Layer 2 of a small transformer language model trained on English Wikipedia (8 layers, counted from 0, width 128).
A neuron adds its activation times its output weights to the MLP's output. To switch it off is to set its activation to zero at one token and run the rest of the model.
A neuron's activation on a vector x is SiLU(gate . x) times (in . x), where the dot is the dot product.

Input weights of the MLP neurons that the questions are about. A number n stands for (n - 128) times 0.0069.
n130 gate: 107, 162, 70, 153, 106, 72, 80, 80, 103, 127, 110, 74, 131, 78, 109, 117, 159, 186, 83, 103, 126, 134, 145, 116, 81, 108, 119, 128, 97, 132, 192, 138, 132, 162, 117, 58, 102, 151, 123, 164, 160, 180, 146, 94, 125, 130, 188, 143, 109, 78, 119, 129, 187, 156, 173, 103, 115, 135, 152, 118, 197, 159, 119, 110, 170, 107, 126, 249, 126, 100, 95, 171, 160, 138, 154, 159, 134, 119, 135, 176, 144, 152, 88, 133, 77, 93, 123, 120, 124, 135, 48, 93, 106, 161, 154, 135, 136, 126, 119, 136, 118, 198, 145, 136, 142, 109, 146, 68, 101, 114, 202, 78, 140, 86, 197, 153, 133, 124, 123, 99, 114, 96, 157, 65, 195, 115, 96, 126
n146 gate: 147, 138, 110, 210, 126, 87, 161, 156, 137, 135, 164, 82, 126, 188, 148, 203, 130, 102, 101, 136, 102, 141, 99, 160, 150, 133, 57, 116, 169, 145, 132, 91, 101, 161, 152, 132, 129, 116, 180, 153, 133, 217, 130, 166, 173, 76, 190, 149, 119, 103, 141, 120, 116, 93, 125, 112, 131, 149, 178, 205, 158, 157, 139, 221, 128, 159, 128, 126, 134, 75, 172, 107, 105, 99, 147, 81, 119, 157, 150, 147, 155, 126, 153, 75, 169, 141, 137, 162, 157, 110, 155, 159, 154, 152, 83, 135, 74, 114, 166, 139, 179, 156, 120, 124, 183, 97, 170, 167, 196, 110, 191, 31, 134, 124, 104, 150, 158, 115, 83, 150, 78, 115, 101, 203, 112, 101, 152, 136
n194 gate: 153, 98, 157, 116, 148, 132, 151, 192, 88, 106, 82, 147, 196, 163, 92, 136, 91, 151, 85, 108, 120, 148, 128, 87, 126, 189, 157, 114, 164, 129, 90, 137, 67, 129, 103, 99, 162, 168, 154, 86, 156, 52, 131, 117, 103, 134, 175, 169, 152, 136, 119, 152, 136, 116, 64, 135, 150, 53, 183, 44, 131, 69, 193, 146, 119, 133, 81, 175, 140, 89, 119, 95, 133, 104, 157, 133, 45, 128, 89, 166, 70, 167, 163, 97, 173, 119, 92, 159, 160, 113, 189, 141, 51, 137, 137, 146, 145, 150, 86, 153, 148, 85, 143, 68, 135, 170, 122, 149, 159, 134, 128, 115, 120, 119, 170, 58, 109, 109, 108, 126, 176, 129, 121, 175, 123, 151, 108, 151
n210 gate: 75, 179, 178, 136, 150, 162, 91, 178, 107, 127, 125, 104, 119, 122, 180, 94, 183, 73, 205, 134, 111, 123, 109, 102, 114, 155, 152, 146, 132, 125, 124, 128, 141, 100, 126, 123, 174, 104, 141, 139, 116, 203, 129, 159, 161, 171, 135, 53, 137, 182, 143, 146, 116, 143, 130, 93, 73, 129, 168, 159, 157, 170, 155, 102, 134, 111, 69, 128, 137, 99, 149, 147, 122, 154, 188, 124, 88, 172, 123, 119, 226, 105, 133, 97, 104, 145, 131, 109, 93, 131, 112, 156, 81, 107, 127, 122, 141, 30, 129, 94, 111, 107, 141, 70, 126, 106, 129, 52, 61, 185, 159, 139, 154, 141, 105, 85, 203, 204, 148, 158, 172, 150, 171, 119, 109, 137, 133, 186
n130 in: 140, 124, 164, 92, 153, 63, 77, 102, 164, 97, 130, 103, 164, 114, 124, 189, 158, 84, 126, 137, 116, 102, 227, 111, 81, 128, 105, 163, 114, 110, 161, 164, 150, 169, 124, 179, 117, 126, 99, 151, 138, 113, 115, 157, 169, 197, 162, 160, 125, 126, 119, 68, 178, 194, 135, 93, 73, 174, 61, 121, 118, 77, 149, 85, 100, 78, 133, 155, 130, 147, 168, 139, 134, 79, 123, 113, 89, 107, 175, 165, 108, 109, 39, 128, 106, 113, 201, 129, 159, 141, 149, 88, 73, 113, 113, 95, 78, 124, 132, 136, 102, 142, 160, 157, 127, 78, 135, 145, 103, 92, 174, 95, 145, 105, 64, 133, 124, 76, 109, 126, 166, 89, 195, 180, 124, 139, 115, 69
n146 in: 137, 106, 129, 158, 106, 150, 177, 178, 153, 166, 163, 107, 150, 116, 115, 98, 173, 145, 68, 158, 136, 136, 183, 209, 158, 81, 69, 106, 137, 129, 189, 104, 128, 103, 138, 101, 97, 130, 164, 67, 108, 104, 176, 65, 97, 151, 158, 118, 89, 168, 137, 141, 141, 141, 171, 26, 104, 112, 149, 140, 147, 125, 129, 89, 112, 107, 111, 77, 132, 96, 102, 133, 163, 115, 159, 90, 111, 72, 133, 155, 144, 123, 121, 188, 176, 94, 124, 57, 110, 179, 126, 81, 90, 150, 168, 113, 89, 76, 102, 150, 109, 136, 224, 193, 124, 193, 157, 120, 117, 132, 180, 111, 196, 131, 70, 71, 164, 131, 96, 153, 74, 79, 96, 105, 92, 157, 135, 124
n194 in: 171, 144, 45, 138, 184, 210, 165, 155, 124, 146, 120, 132, 144, 142, 91, 117, 191, 128, 159, 171, 168, 95, 159, 138, 158, 178, 176, 116, 160, 128, 151, 150, 139, 44, 131, 139, 139, 154, 119, 82, 190, 55, 86, 91, 84, 103, 126, 125, 167, 168, 181, 166, 130, 75, 125, 125, 121, 131, 183, 163, 161, 182, 92, 124, 155, 151, 69, 128, 117, 84, 108, 115, 119, 141, 106, 152, 89, 109, 173, 158, 78, 190, 153, 95, 136, 127, 180, 150, 175, 99, 82, 162, 127, 150, 89, 152, 136, 166, 59, 96, 161, 138, 135, 158, 150, 122, 140, 156, 123, 198, 110, 51, 181, 156, 89, 91, 151, 114, 121, 163, 149, 157, 100, 181, 151, 190, 140, 167
n210 in: 86, 108, 93, 130, 84, 153, 146, 167, 142, 142, 112, 147, 89, 97, 147, 135, 87, 140, 147, 44, 118, 103, 124, 138, 171, 113, 124, 107, 147, 106, 116, 129, 169, 133, 159, 83, 168, 127, 139, 134, 83, 98, 140, 165, 98, 174, 173, 87, 154, 161, 114, 93, 113, 73, 198, 124, 127, 203, 155, 166, 124, 45, 130, 121, 136, 159, 61, 152, 177, 153, 88, 158, 78, 94, 49, 133, 101, 170, 156, 150, 133, 111, 137, 128, 75, 124, 112, 181, 81, 154, 222, 63, 107, 209, 150, 200, 131, 135, 162, 152, 98, 111, 96, 105, 134, 102, 202, 151, 139, 161, 87, 166, 137, 95, 128, 90, 140, 83, 181, 66, 140, 127, 93, 150, 161, 150, 174, 144

Output weights of the MLP neurons that the questions are about. A number n stands for (n - 128) times 0.0042.
n130: 88, 44, 160, 160, 82, 94, 157, 112, 91, 155, 161, 86, 128, 178, 167, 117, 175, 115, 96, 208, 196, 133, 130, 164, 136, 162, 88, 147, 110, 135, 98, 211, 190, 113, 90, 104, 151, 145, 116, 138, 72, 183, 107, 159, 116, 154, 146, 165, 88, 119, 115, 70, 109, 145, 151, 150, 86, 129, 155, 97, 196, 107, 174, 118, 145, 37, 168, 122, 212, 113, 140, 214, 188, 180, 152, 111, 84, 109, 166, 90, 77, 112, 157, 60, 112, 149, 160, 164, 94, 197, 123, 118, 118, 111, 167, 127, 129, 82, 153, 56, 150, 65, 184, 114, 70, 146, 126, 183, 87, 149, 145, 122, 182, 74, 82, 130, 59, 180, 155, 158, 192, 102, 116, 85, 147, 107, 104, 112
n146: 161, 100, 114, 105, 95, 111, 114, 147, 149, 111, 91, 90, 108, 223, 92, 154, 96, 120, 80, 158, 138, 153, 114, 121, 97, 99, 92, 103, 44, 98, 121, 120, 159, 172, 82, 180, 101, 103, 115, 101, 122, 80, 124, 109, 92, 126, 101, 124, 119, 81, 179, 141, 109, 120, 95, 98, 171, 92, 92, 104, 201, 195, 170, 162, 125, 127, 90, 146, 119, 79, 128, 152, 89, 104, 158, 103, 87, 76, 168, 249, 83, 154, 121, 158, 92, 164, 195, 102, 186, 152, 88, 165, 124, 164, 192, 141, 108, 52, 134, 150, 59, 177, 141, 91, 174, 109, 117, 146, 145, 77, 82, 96, 171, 90, 38, 111, 150, 109, 107, 67, 192, 47, 97, 90, 50, 178, 127, 114
n194: 167, 113, 85, 134, 71, 181, 166, 77, 104, 143, 151, 114, 102, 42, 136, 135, 99, 140, 82, 190, 143, 95, 125, 115, 95, 107, 166, 131, 153, 140, 104, 64, 67, 83, 69, 221, 155, 148, 136, 93, 100, 89, 157, 135, 104, 78, 128, 87, 111, 179, 124, 95, 111, 195, 95, 117, 125, 166, 79, 184, 73, 167, 120, 48, 164, 57, 98, 88, 199, 148, 193, 137, 106, 91, 137, 152, 129, 169, 98, 108, 84, 117, 103, 132, 97, 150, 65, 77, 147, 159, 135, 139, 123, 158, 149, 133, 66, 149, 82, 109, 78, 96, 117, 98, 59, 154, 155, 70, 164, 61, 44, 195, 183, 73, 101, 132, 157, 112, 139, 178, 203, 164, 131, 138, 136, 94, 187, 140
n210: 129, 123, 111, 128, 187, 77, 111, 130, 175, 165, 131, 127, 152, 196, 96, 216, 125, 113, 96, 140, 121, 109, 127, 207, 117, 141, 115, 180, 131, 128, 137, 175, 105, 176, 168, 133, 81, 142, 135, 130, 140, 35, 82, 126, 166, 119, 157, 82, 159, 137, 80, 125, 65, 125, 148, 107, 130, 125, 84, 141, 150, 124, 100, 133, 204, 204, 102, 127, 180, 132, 106, 192, 119, 115, 162, 164, 198, 89, 91, 59, 84, 136, 71, 99, 80, 130, 135, 99, 113, 138, 152, 151, 90, 217, 102, 154, 153, 203, 152, 126, 131, 114, 193, 103, 145, 152, 165, 141, 189, 167, 140, 63, 141, 92, 124, 101, 105, 144, 96, 99, 141, 106, 90, 120, 165, 112, 197, 151

Each question names a token from some text and the token that comes next. It shows the vector x that enters the MLP there. A number n stands for (n - 128) times 0.019.

Then comes g, the gradient of the next token's log-probability with respect to the MLP's output, scaled to length 1. A neuron's effect is roughly proportional to its activation times (output weights . g). A number n stands for (n - 128) times 0.0028.

"ce", then ","
x: 171, 157, 88, 65, 134, 121, 87, 119, 118, 104, 120, 152, 130, 92, 199, 119, 135, 138, 79, 122, 168, 57, 97, 183, 122, 155, 119, 139, 71, 180, 58, 143, 97, 80, 132, 97, 120, 154, 167, 121, 117, 127, 112, 109, 143, 115, 100, 125, 159, 142, 92, 112, 88, 139, 210, 144, 137, 175, 119, 151, 133, 83, 164, 82, 195, 128, 160, 89, 138, 169, 136, 159, 141, 128, 139, 101, 183, 168, 152, 100, 96, 134, 156, 90, 121, 144, 116, 81, 101, 161, 166, 156, 92, 122, 144, 89, 166, 157, 179, 103, 180, 139, 179, 108, 92, 134, 132, 164, 102, 121, 119, 138, 161, 102, 140, 162, 189, 140, 125, 124, 164, 159, 95, 192, 114, 111, 179, 147
g: 122, 155, 89, 154, 136, 109, 98, 96, 157, 175, 150, 171, 100, 109, 112, 142, 156, 103, 127, 119, 94, 155, 147, 115, 111, 141, 117, 120, 108, 96, 95, 115, 126, 170, 150, 115, 107, 127, 78, 153, 129, 76, 81, 89, 139, 154, 109, 132, 138, 187, 104, 135, 66, 136, 128, 134, 174, 112, 93, 127, 68, 90, 128, 175, 178, 125, 91, 129, 146, 95, 96, 142, 210, 92, 82, 127, 159, 127, 133, 138, 74, 189, 65, 85, 130, 139, 156, 136, 114, 135, 36, 123, 132, 123, 124, 158, 157, 67, 156, 146, 118, 120, 152, 125, 90, 114, 146, 92, 200, 53, 122, 84, 156, 134, 138, 149, 137, 173, 103, 137, 123, 104, 92, 112, 79, 71, 119, 138
Switching off which neuron hurts the next token most? n210

"y", then " to"
x: 89, 114, 92, 106, 69, 108, 164, 150, 89, 129, 78, 124, 108, 136, 120, 192, 58, 140, 141, 117, 114, 118, 130, 135, 83, 195, 147, 92, 117, 193, 92, 187, 98, 125, 159, 82, 119, 132, 114, 102, 92, 118, 141, 114, 116, 132, 130, 118, 132, 68, 119, 93, 160, 121, 178, 127, 188, 111, 101, 125, 80, 84, 180, 137, 147, 132, 67, 100, 121, 120, 162, 114, 158, 112, 91, 147, 178, 128, 146, 105, 108, 104, 124, 20, 154, 152, 140, 140, 142, 149, 147, 124, 92, 123, 137, 118, 167, 185, 157, 115, 121, 66, 135, 116, 195, 90, 85, 161, 139, 121, 147, 135, 139, 82, 79, 157, 151, 127, 107, 98, 153, 159, 132, 111, 128, 78, 157, 184
g: 131, 89, 86, 77, 110, 100, 84, 185, 127, 167, 153, 114, 118, 146, 104, 76, 102, 93, 143, 164, 169, 66, 123, 125, 131, 113, 110, 91, 136, 80, 98, 121, 99, 162, 180, 93, 143, 123, 141, 163, 111, 72, 100, 121, 139, 156, 118, 171, 47, 113, 134, 51, 115, 95, 130, 133, 147, 108, 163, 145, 95, 116, 96, 138, 118, 153, 86, 108, 87, 113, 118, 213, 83, 118, 88, 125, 96, 137, 138, 112, 125, 101, 172, 115, 153, 119, 141, 83, 81, 172, 124, 117, 97, 93, 78, 180, 196, 127, 146, 120, 161, 161, 158, 157, 88, 148, 136, 132, 146, 113, 126, 124, 125, 153, 96, 131, 107, 69, 136, 106, 68, 141, 131, 187, 125, 82, 142, 133
Switching off which neuron hurts the next token most? n194

"b", then "ak"
x: 165, 59, 86, 86, 89, 126, 146, 124, 113, 113, 91, 114, 118, 60, 194, 164, 141, 111, 119, 180, 172, 81, 133, 133, 90, 167, 125, 96, 132, 179, 103, 118, 156, 132, 152, 64, 120, 72, 88, 108, 127, 147, 146, 139, 147, 106, 116, 145, 109, 139, 122, 150, 158, 128, 188, 124, 190, 111, 164, 157, 102, 97, 137, 105, 72, 93, 150, 85, 126, 132, 144, 84, 140, 151, 100, 151, 160, 149, 138, 136, 76, 85, 145, 126, 102, 106, 162, 170, 106, 195, 154, 116, 90, 123, 123, 117, 127, 128, 134, 142, 121, 109, 132, 112, 125, 135, 109, 125, 66, 102, 76, 64, 118, 105, 70, 204, 162, 57, 46, 99, 150, 124, 128, 119, 137, 132, 132, 153
g: 112, 91, 129, 126, 146, 165, 122, 89, 78, 147, 111, 85, 120, 122, 78, 146, 118, 185, 144, 111, 97, 114, 176, 119, 132, 62, 107, 140, 164, 111, 145, 135, 143, 140, 114, 165, 101, 62, 113, 83, 93, 95, 155, 130, 116, 107, 181, 197, 167, 110, 167, 118, 68, 165, 130, 153, 162, 58, 118, 145, 102, 127, 94, 117, 146, 135, 133, 71, 210, 93, 106, 164, 120, 153, 114, 121, 137, 158, 85, 144, 140, 148, 132, 134, 72, 179, 203, 107, 175, 64, 130, 164, 82, 89, 116, 115, 131, 109, 133, 83, 123, 145, 91, 143, 101, 120, 121, 163, 161, 100, 145, 153, 142, 73, 146, 104, 72, 159, 105, 125, 160, 125, 140, 137, 121, 91, 146, 152
Which neuron, switched off, raises the next token's probability most? n210

"i", then "b"
x: 153, 119, 91, 79, 78, 121, 113, 133, 109, 63, 107, 137, 110, 90, 137, 193, 65, 75, 85, 135, 100, 120, 102, 125, 87, 166, 93, 78, 107, 185, 107, 157, 73, 109, 114, 122, 132, 73, 104, 107, 135, 161, 134, 84, 117, 161, 64, 177, 115, 81, 86, 130, 46, 137, 130, 145, 148, 57, 144, 146, 120, 102, 78, 140, 139, 161, 202, 74, 111, 104, 142, 82, 125, 127, 103, 139, 174, 154, 143, 105, 76, 109, 145, 106, 107, 147, 125, 182, 120, 159, 165, 127, 119, 159, 169, 117, 147, 110, 138, 126, 94, 131, 158, 119, 114, 131, 125, 166, 126, 160, 100, 127, 174, 116, 97, 167, 167, 83, 93, 167, 158, 98, 137, 121, 139, 148, 128, 154
g: 123, 108, 111, 136, 106, 174, 98, 152, 140, 141, 171, 91, 134, 135, 228, 84, 113, 144, 132, 167, 169, 118, 138, 121, 99, 147, 84, 108, 143, 140, 118, 155, 117, 111, 161, 96, 193, 137, 123, 88, 132, 102, 137, 134, 99, 137, 79, 127, 159, 161, 139, 84, 122, 142, 75, 187, 128, 154, 134, 152, 128, 153, 100, 108, 208, 115, 123, 141, 147, 204, 187, 151, 100, 192, 131, 155, 105, 144, 172, 71, 120, 166, 119, 124, 114, 139, 132, 183, 120, 118, 89, 139, 117, 111, 133, 130, 151, 56, 86, 140, 70, 133, 103, 130, 114, 94, 151, 202, 84, 87, 117, 128, 100, 89, 130, 154, 137, 145, 165, 164, 104, 76, 122, 110, 131, 139, 92, 180
Which neuron, switched off, raises the next token's probability most? n194

"u", then " H"
x: 172, 141, 125, 127, 72, 142, 155, 154, 101, 94, 48, 135, 112, 83, 187, 138, 98, 123, 160, 161, 142, 137, 126, 112, 126, 200, 99, 50, 68, 162, 102, 167, 77, 142, 122, 139, 113, 99, 94, 67, 131, 119, 109, 125, 126, 159, 155, 211, 101, 117, 58, 186, 118, 118, 125, 127, 123, 112, 127, 142, 112, 152, 135, 64, 107, 136, 157, 82, 119, 130, 163, 138, 128, 145, 70, 115, 161, 174, 142, 106, 140, 107, 142, 114, 94, 85, 166, 101, 180, 167, 120, 165, 140, 189, 160, 62, 95, 153, 138, 62, 140, 145, 151, 85, 121, 108, 138, 161, 118, 136, 127, 96, 161, 143, 126, 177, 122, 99, 112, 100, 174, 143, 121, 172, 109, 106, 163, 163
g: 127, 124, 138, 130, 38, 113, 109, 116, 180, 64, 156, 103, 162, 145, 187, 110, 141, 170, 128, 128, 133, 94, 66, 135, 58, 113, 96, 123, 147, 65, 109, 109, 163, 162, 172, 113, 96, 129, 139, 166, 125, 108, 155, 128, 80, 77, 97, 95, 149, 113, 158, 188, 122, 128, 162, 138, 158, 160, 114, 182, 125, 94, 198, 144, 135, 101, 58, 96, 124, 163, 140, 111, 109, 147, 164, 111, 106, 84, 113, 153, 121, 109, 128, 101, 127, 165, 162, 174, 113, 102, 130, 165, 161, 119, 170, 86, 124, 115, 70, 121, 93, 91, 150, 115, 178, 153, 88, 169, 118, 138, 165, 172, 126, 107, 111, 138, 149, 122, 77, 125, 151, 100, 134, 99, 99, 133, 72, 135
Which neuron, switched off, raises the next token's probability most? n146

" in", then "t"
x: 88, 100, 127, 175, 119, 123, 120, 116, 127, 45, 127, 119, 92, 124, 214, 167, 151, 113, 127, 164, 138, 77, 118, 146, 128, 143, 122, 97, 132, 111, 67, 154, 119, 114, 118, 129, 117, 158, 98, 79, 157, 146, 127, 133, 103, 118, 119, 132, 111, 155, 136, 175, 108, 205, 129, 170, 146, 71, 127, 109, 103, 105, 102, 108, 166, 114, 144, 72, 127, 142, 169, 144, 119, 123, 131, 106, 215, 117, 176, 72, 134, 127, 80, 109, 126, 157, 161, 77, 141, 129, 102, 79, 75, 171, 101, 88, 112, 140, 176, 125, 133, 123, 103, 120, 122, 142, 121, 191, 105, 81, 115, 140, 160, 102, 108, 130, 162, 106, 97, 83, 152, 87, 117, 135, 109, 181, 157, 86
g: 142, 103, 133, 146, 181, 139, 103, 151, 139, 118, 184, 136, 95, 111, 85, 120, 89, 140, 165, 146, 139, 131, 159, 112, 196, 80, 149, 116, 130, 139, 147, 155, 63, 189, 132, 111, 116, 67, 108, 171, 123, 97, 105, 124, 133, 167, 174, 134, 41, 115, 104, 132, 145, 124, 150, 66, 132, 88, 155, 121, 192, 156, 94, 110, 125, 141, 86, 127, 145, 115, 127, 111, 145, 157, 135, 75, 139, 121, 123, 127, 111, 138, 82, 163, 112, 144, 149, 116, 90, 76, 116, 123, 130, 141, 147, 87, 125, 139, 193, 164, 142, 100, 110, 64, 172, 133, 194, 191, 166, 139, 126, 66, 140, 86, 99, 91, 114, 104, 100, 178, 144, 170, 115, 92, 178, 149, 117, 93
Switching off which neuron hurts the next token most? n210

"a", then "w"
x: 142, 139, 87, 117, 75, 111, 126, 145, 89, 132, 146, 134, 136, 89, 141, 147, 114, 137, 89, 119, 105, 134, 138, 109, 133, 202, 147, 102, 133, 175, 125, 98, 90, 124, 103, 142, 140, 141, 82, 61, 86, 139, 154, 83, 120, 119, 104, 162, 162, 88, 67, 166, 81, 137, 160, 104, 122, 105, 141, 139, 118, 104, 156, 143, 175, 88, 70, 68, 151, 142, 130, 137, 75, 163, 149, 103, 183, 173, 104, 129, 105, 128, 136, 125, 110, 141, 160, 103, 200, 125, 112, 187, 83, 99, 141, 58, 86, 119, 138, 109, 80, 153, 189, 118, 113, 131, 85, 180, 133, 143, 143, 103, 163, 119, 104, 114, 164, 64, 102, 155, 158, 170, 84, 146, 118, 171, 177, 111
g: 124, 184, 95, 141, 104, 175, 116, 128, 112, 141, 135, 126, 153, 140, 139, 194, 154, 168, 112, 146, 160, 139, 150, 111, 115, 98, 175, 191, 166, 194, 195, 42, 132, 146, 157, 116, 125, 128, 200, 98, 130, 114, 78, 124, 141, 165, 123, 118, 131, 108, 113, 141, 96, 87, 114, 170, 97, 127, 119, 148, 97, 77, 142, 98, 91, 165, 156, 140, 141, 111, 191, 68, 158, 95, 171, 192, 120, 172, 133, 155, 143, 164, 112, 179, 125, 120, 129, 121, 105, 146, 94, 170, 129, 107, 182, 83, 98, 69, 135, 129, 110, 79, 163, 152, 126, 126, 116, 143, 197, 96, 151, 136, 135, 142, 112, 114, 137, 161, 107, 133, 139, 95, 116, 136, 81, 103, 170, 91
Switching off which neuron hurts the next token most? n194

"==", then "\n\n"
x: 107, 123, 127, 131, 77, 167, 57, 165, 86, 138, 125, 116, 123, 75, 183, 122, 110, 182, 175, 120, 147, 112, 123, 111, 120, 119, 161, 143, 104, 155, 60, 161, 120, 114, 148, 102, 130, 150, 176, 51, 152, 136, 146, 150, 152, 187, 153, 115, 124, 144, 69, 149, 89, 100, 156, 156, 139, 127, 130, 136, 120, 110, 123, 87, 160, 107, 138, 86, 125, 95, 108, 140, 169, 164, 178, 168, 189, 141, 156, 116, 138, 129, 106, 81, 83, 181, 152, 164, 151, 149, 110, 110, 62, 155, 161, 95, 58, 115, 171, 93, 151, 130, 123, 127, 195, 76, 157, 167, 165, 145, 101, 123, 170, 134, 94, 108, 141, 138, 108, 132, 202, 170, 136, 128, 141, 117, 141, 110
g: 116, 96, 91, 141, 155, 147, 142, 146, 85, 120, 135, 80, 172, 116, 135, 170, 104, 120, 128, 128, 129, 120, 176, 193, 148, 140, 57, 168, 80, 144, 105, 127, 104, 82, 84, 198, 147, 140, 113, 134, 135, 94, 180, 144, 80, 150, 164, 81, 169, 137, 106, 105, 108, 116, 146, 131, 109, 143, 184, 141, 141, 71, 86, 129, 132, 134, 87, 108, 146, 126, 141, 149, 138, 168, 147, 140, 142, 72, 120, 106, 171, 126, 111, 69, 152, 122, 165, 131, 123, 120, 132, 207, 148, 95, 203, 131, 203, 127, 132, 188, 102, 93, 205, 125, 119, 128, 116, 131, 176, 153, 91, 118, 164, 151, 130, 157, 102, 148, 88, 123, 150, 77, 138, 141, 129, 102, 110, 178
Switching off which neuron hurts the next token most? n210

" o", then "c"
x: 181, 131, 107, 128, 122, 138, 144, 129, 152, 108, 100, 127, 150, 101, 171, 141, 107, 152, 90, 142, 174, 65, 140, 179, 105, 150, 98, 130, 110, 156, 123, 92, 115, 97, 155, 97, 143, 103, 117, 105, 91, 134, 135, 82, 130, 109, 128, 154, 133, 119, 119, 182, 114, 141, 132, 119, 166, 93, 156, 150, 95, 115, 110, 102, 163, 61, 118, 53, 133, 158, 143, 144, 136, 165, 144, 155, 201, 137, 136, 66, 129, 120, 116, 103, 71, 168, 163, 129, 156, 173, 162, 129, 67, 143, 156, 55, 121, 89, 211, 119, 127, 123, 110, 110, 158, 110, 134, 196, 154, 87, 95, 111, 134, 74, 105, 90, 128, 126, 156, 125, 133, 80, 113, 161, 141, 105, 109, 104
g: 98, 173, 164, 187, 158, 190, 194, 125, 121, 101, 128, 93, 105, 141, 106, 134, 182, 131, 94, 129, 190, 133, 125, 80, 105, 112, 138, 147, 153, 94, 113, 138, 122, 118, 159, 157, 146, 109, 173, 136, 129, 89, 92, 133, 119, 135, 179, 94, 66, 126, 181, 93, 94, 143, 133, 135, 150, 119, 161, 57, 122, 133, 120, 120, 78, 98, 134, 92, 135, 23, 94, 75, 81, 92, 98, 114, 137, 74, 143, 161, 168, 129, 166, 148, 136, 170, 163, 119, 129, 125, 162, 133, 144, 135, 130, 98, 186, 170, 180, 117, 135, 110, 61, 105, 141, 92, 153, 88, 145, 137, 108, 107, 129, 168, 79, 120, 128, 169, 115, 130, 165, 128, 129, 110, 103, 92, 118, 104
Switching off which neuron hurts the next token most? n146

"i", then " S"
x: 145, 148, 93, 113, 85, 109, 109, 199, 127, 119, 112, 184, 106, 110, 155, 156, 58, 132, 84, 180, 101, 115, 108, 113, 131, 170, 80, 54, 106, 170, 162, 170, 89, 122, 121, 128, 123, 116, 146, 95, 122, 150, 154, 111, 136, 159, 79, 129, 118, 83, 91, 139, 44, 144, 129, 133, 123, 67, 141, 165, 154, 122, 126, 145, 129, 149, 191, 45, 114, 115, 157, 117, 118, 147, 122, 138, 179, 167, 113, 121, 117, 108, 139, 126, 121, 115, 148, 105, 145, 156, 156, 156, 118, 145, 171, 102, 163, 119, 148, 77, 124, 170, 116, 110, 122, 133, 96, 147, 131, 198, 150, 127, 150, 93, 95, 126, 210, 51, 102, 96, 154, 135, 152, 147, 121, 177, 123, 174
g: 92, 124, 110, 128, 142, 106, 91, 131, 136, 182, 105, 110, 71, 151, 120, 135, 59, 63, 93, 120, 144, 112, 98, 142, 60, 107, 104, 105, 99, 97, 147, 108, 74, 163, 116, 139, 157, 103, 95, 181, 161, 81, 166, 127, 129, 85, 123, 83, 127, 167, 106, 122, 98, 88, 137, 191, 185, 190, 127, 176, 123, 140, 135, 145, 103, 120, 118, 131, 121, 127, 154, 155, 124, 120, 116, 131, 127, 83, 161, 133, 100, 119, 131, 86, 139, 190, 190, 126, 143, 119, 126, 73, 90, 129, 109, 95, 68, 94, 127, 105, 114, 123, 112, 146, 174, 192, 118, 159, 127, 109, 96, 149, 141, 94, 101, 143, 138, 152, 117, 122, 144, 118, 201, 94, 128, 114, 225, 89
Switching off which neuron hurts the next token most? n146

"im", then " the"
x: 161, 81, 118, 87, 83, 132, 71, 176, 121, 134, 157, 110, 152, 137, 179, 109, 108, 154, 123, 209, 162, 104, 144, 106, 86, 161, 130, 131, 99, 135, 128, 135, 99, 127, 182, 84, 76, 117, 176, 145, 69, 96, 130, 117, 138, 107, 83, 145, 110, 107, 98, 195, 129, 155, 147, 157, 153, 119, 124, 156, 144, 98, 123, 106, 112, 148, 154, 75, 157, 173, 129, 81, 149, 115, 109, 123, 203, 147, 118, 144, 139, 112, 132, 139, 81, 128, 181, 75, 167, 128, 146, 167, 90, 71, 143, 125, 113, 133, 178, 82, 158, 122, 138, 106, 52, 135, 122, 156, 100, 113, 177, 141, 96, 105, 104, 170, 194, 65, 130, 123, 116, 153, 90, 138, 135, 135, 129, 151
g: 128, 149, 107, 120, 143, 122, 140, 86, 204, 79, 135, 122, 121, 159, 90, 114, 102, 83, 142, 172, 117, 103, 144, 97, 94, 93, 106, 106, 112, 33, 99, 144, 115, 89, 122, 137, 165, 161, 116, 132, 118, 111, 170, 80, 52, 105, 130, 40, 163, 124, 97, 83, 84, 105, 102, 136, 155, 117, 86, 126, 156, 152, 117, 84, 105, 103, 82, 78, 114, 124, 123, 174, 103, 147, 106, 131, 174, 147, 119, 90, 119, 177, 145, 94, 177, 122, 107, 162, 109, 101, 111, 125, 114, 156, 77, 167, 138, 163, 98, 92, 163, 120, 137, 207, 144, 152, 100, 156, 150, 149, 114, 131, 130, 143, 154, 129, 134, 120, 145, 91, 127, 130, 51, 182, 154, 166, 124, 136
Switching off which neuron hurts the next token most? n210

"u", then "ed"
x: 150, 152, 121, 118, 101, 150, 123, 155, 133, 151, 128, 149, 84, 91, 191, 155, 90, 133, 176, 180, 128, 125, 121, 134, 121, 150, 83, 120, 86, 146, 173, 146, 84, 122, 136, 121, 117, 99, 133, 79, 66, 74, 143, 96, 122, 128, 116, 189, 75, 129, 35, 207, 86, 142, 152, 172, 163, 106, 145, 181, 128, 115, 125, 127, 162, 117, 159, 126, 161, 143, 118, 124, 101, 183, 95, 111, 155, 193, 142, 77, 141, 88, 167, 124, 86, 92, 168, 88, 141, 164, 82, 163, 139, 157, 125, 74, 105, 159, 151, 69, 117, 171, 164, 147, 147, 141, 92, 140, 162, 167, 119, 128, 150, 138, 112, 161, 199, 107, 119, 142, 173, 153, 82, 168, 97, 116, 169, 187
g: 105, 86, 123, 154, 136, 110, 162, 161, 99, 159, 165, 129, 121, 179, 153, 51, 169, 130, 137, 101, 137, 138, 135, 128, 114, 95, 66, 145, 132, 89, 123, 152, 123, 113, 97, 67, 157, 106, 78, 151, 164, 98, 151, 129, 98, 131, 98, 151, 140, 116, 114, 97, 78, 143, 56, 143, 175, 128, 142, 122, 121, 106, 167, 177, 99, 122, 133, 111, 164, 154, 152, 113, 171, 78, 155, 112, 122, 73, 135, 81, 70, 91, 97, 127, 47, 202, 186, 79, 114, 117, 111, 112, 190, 137, 190, 141, 144, 134, 122, 111, 132, 105, 143, 111, 64, 132, 75, 126, 143, 126, 144, 85, 126, 120, 94, 149, 153, 95, 106, 94, 115, 166, 128, 158, 139, 103, 127, 78
Switching off which neuron hurts the next token most? n130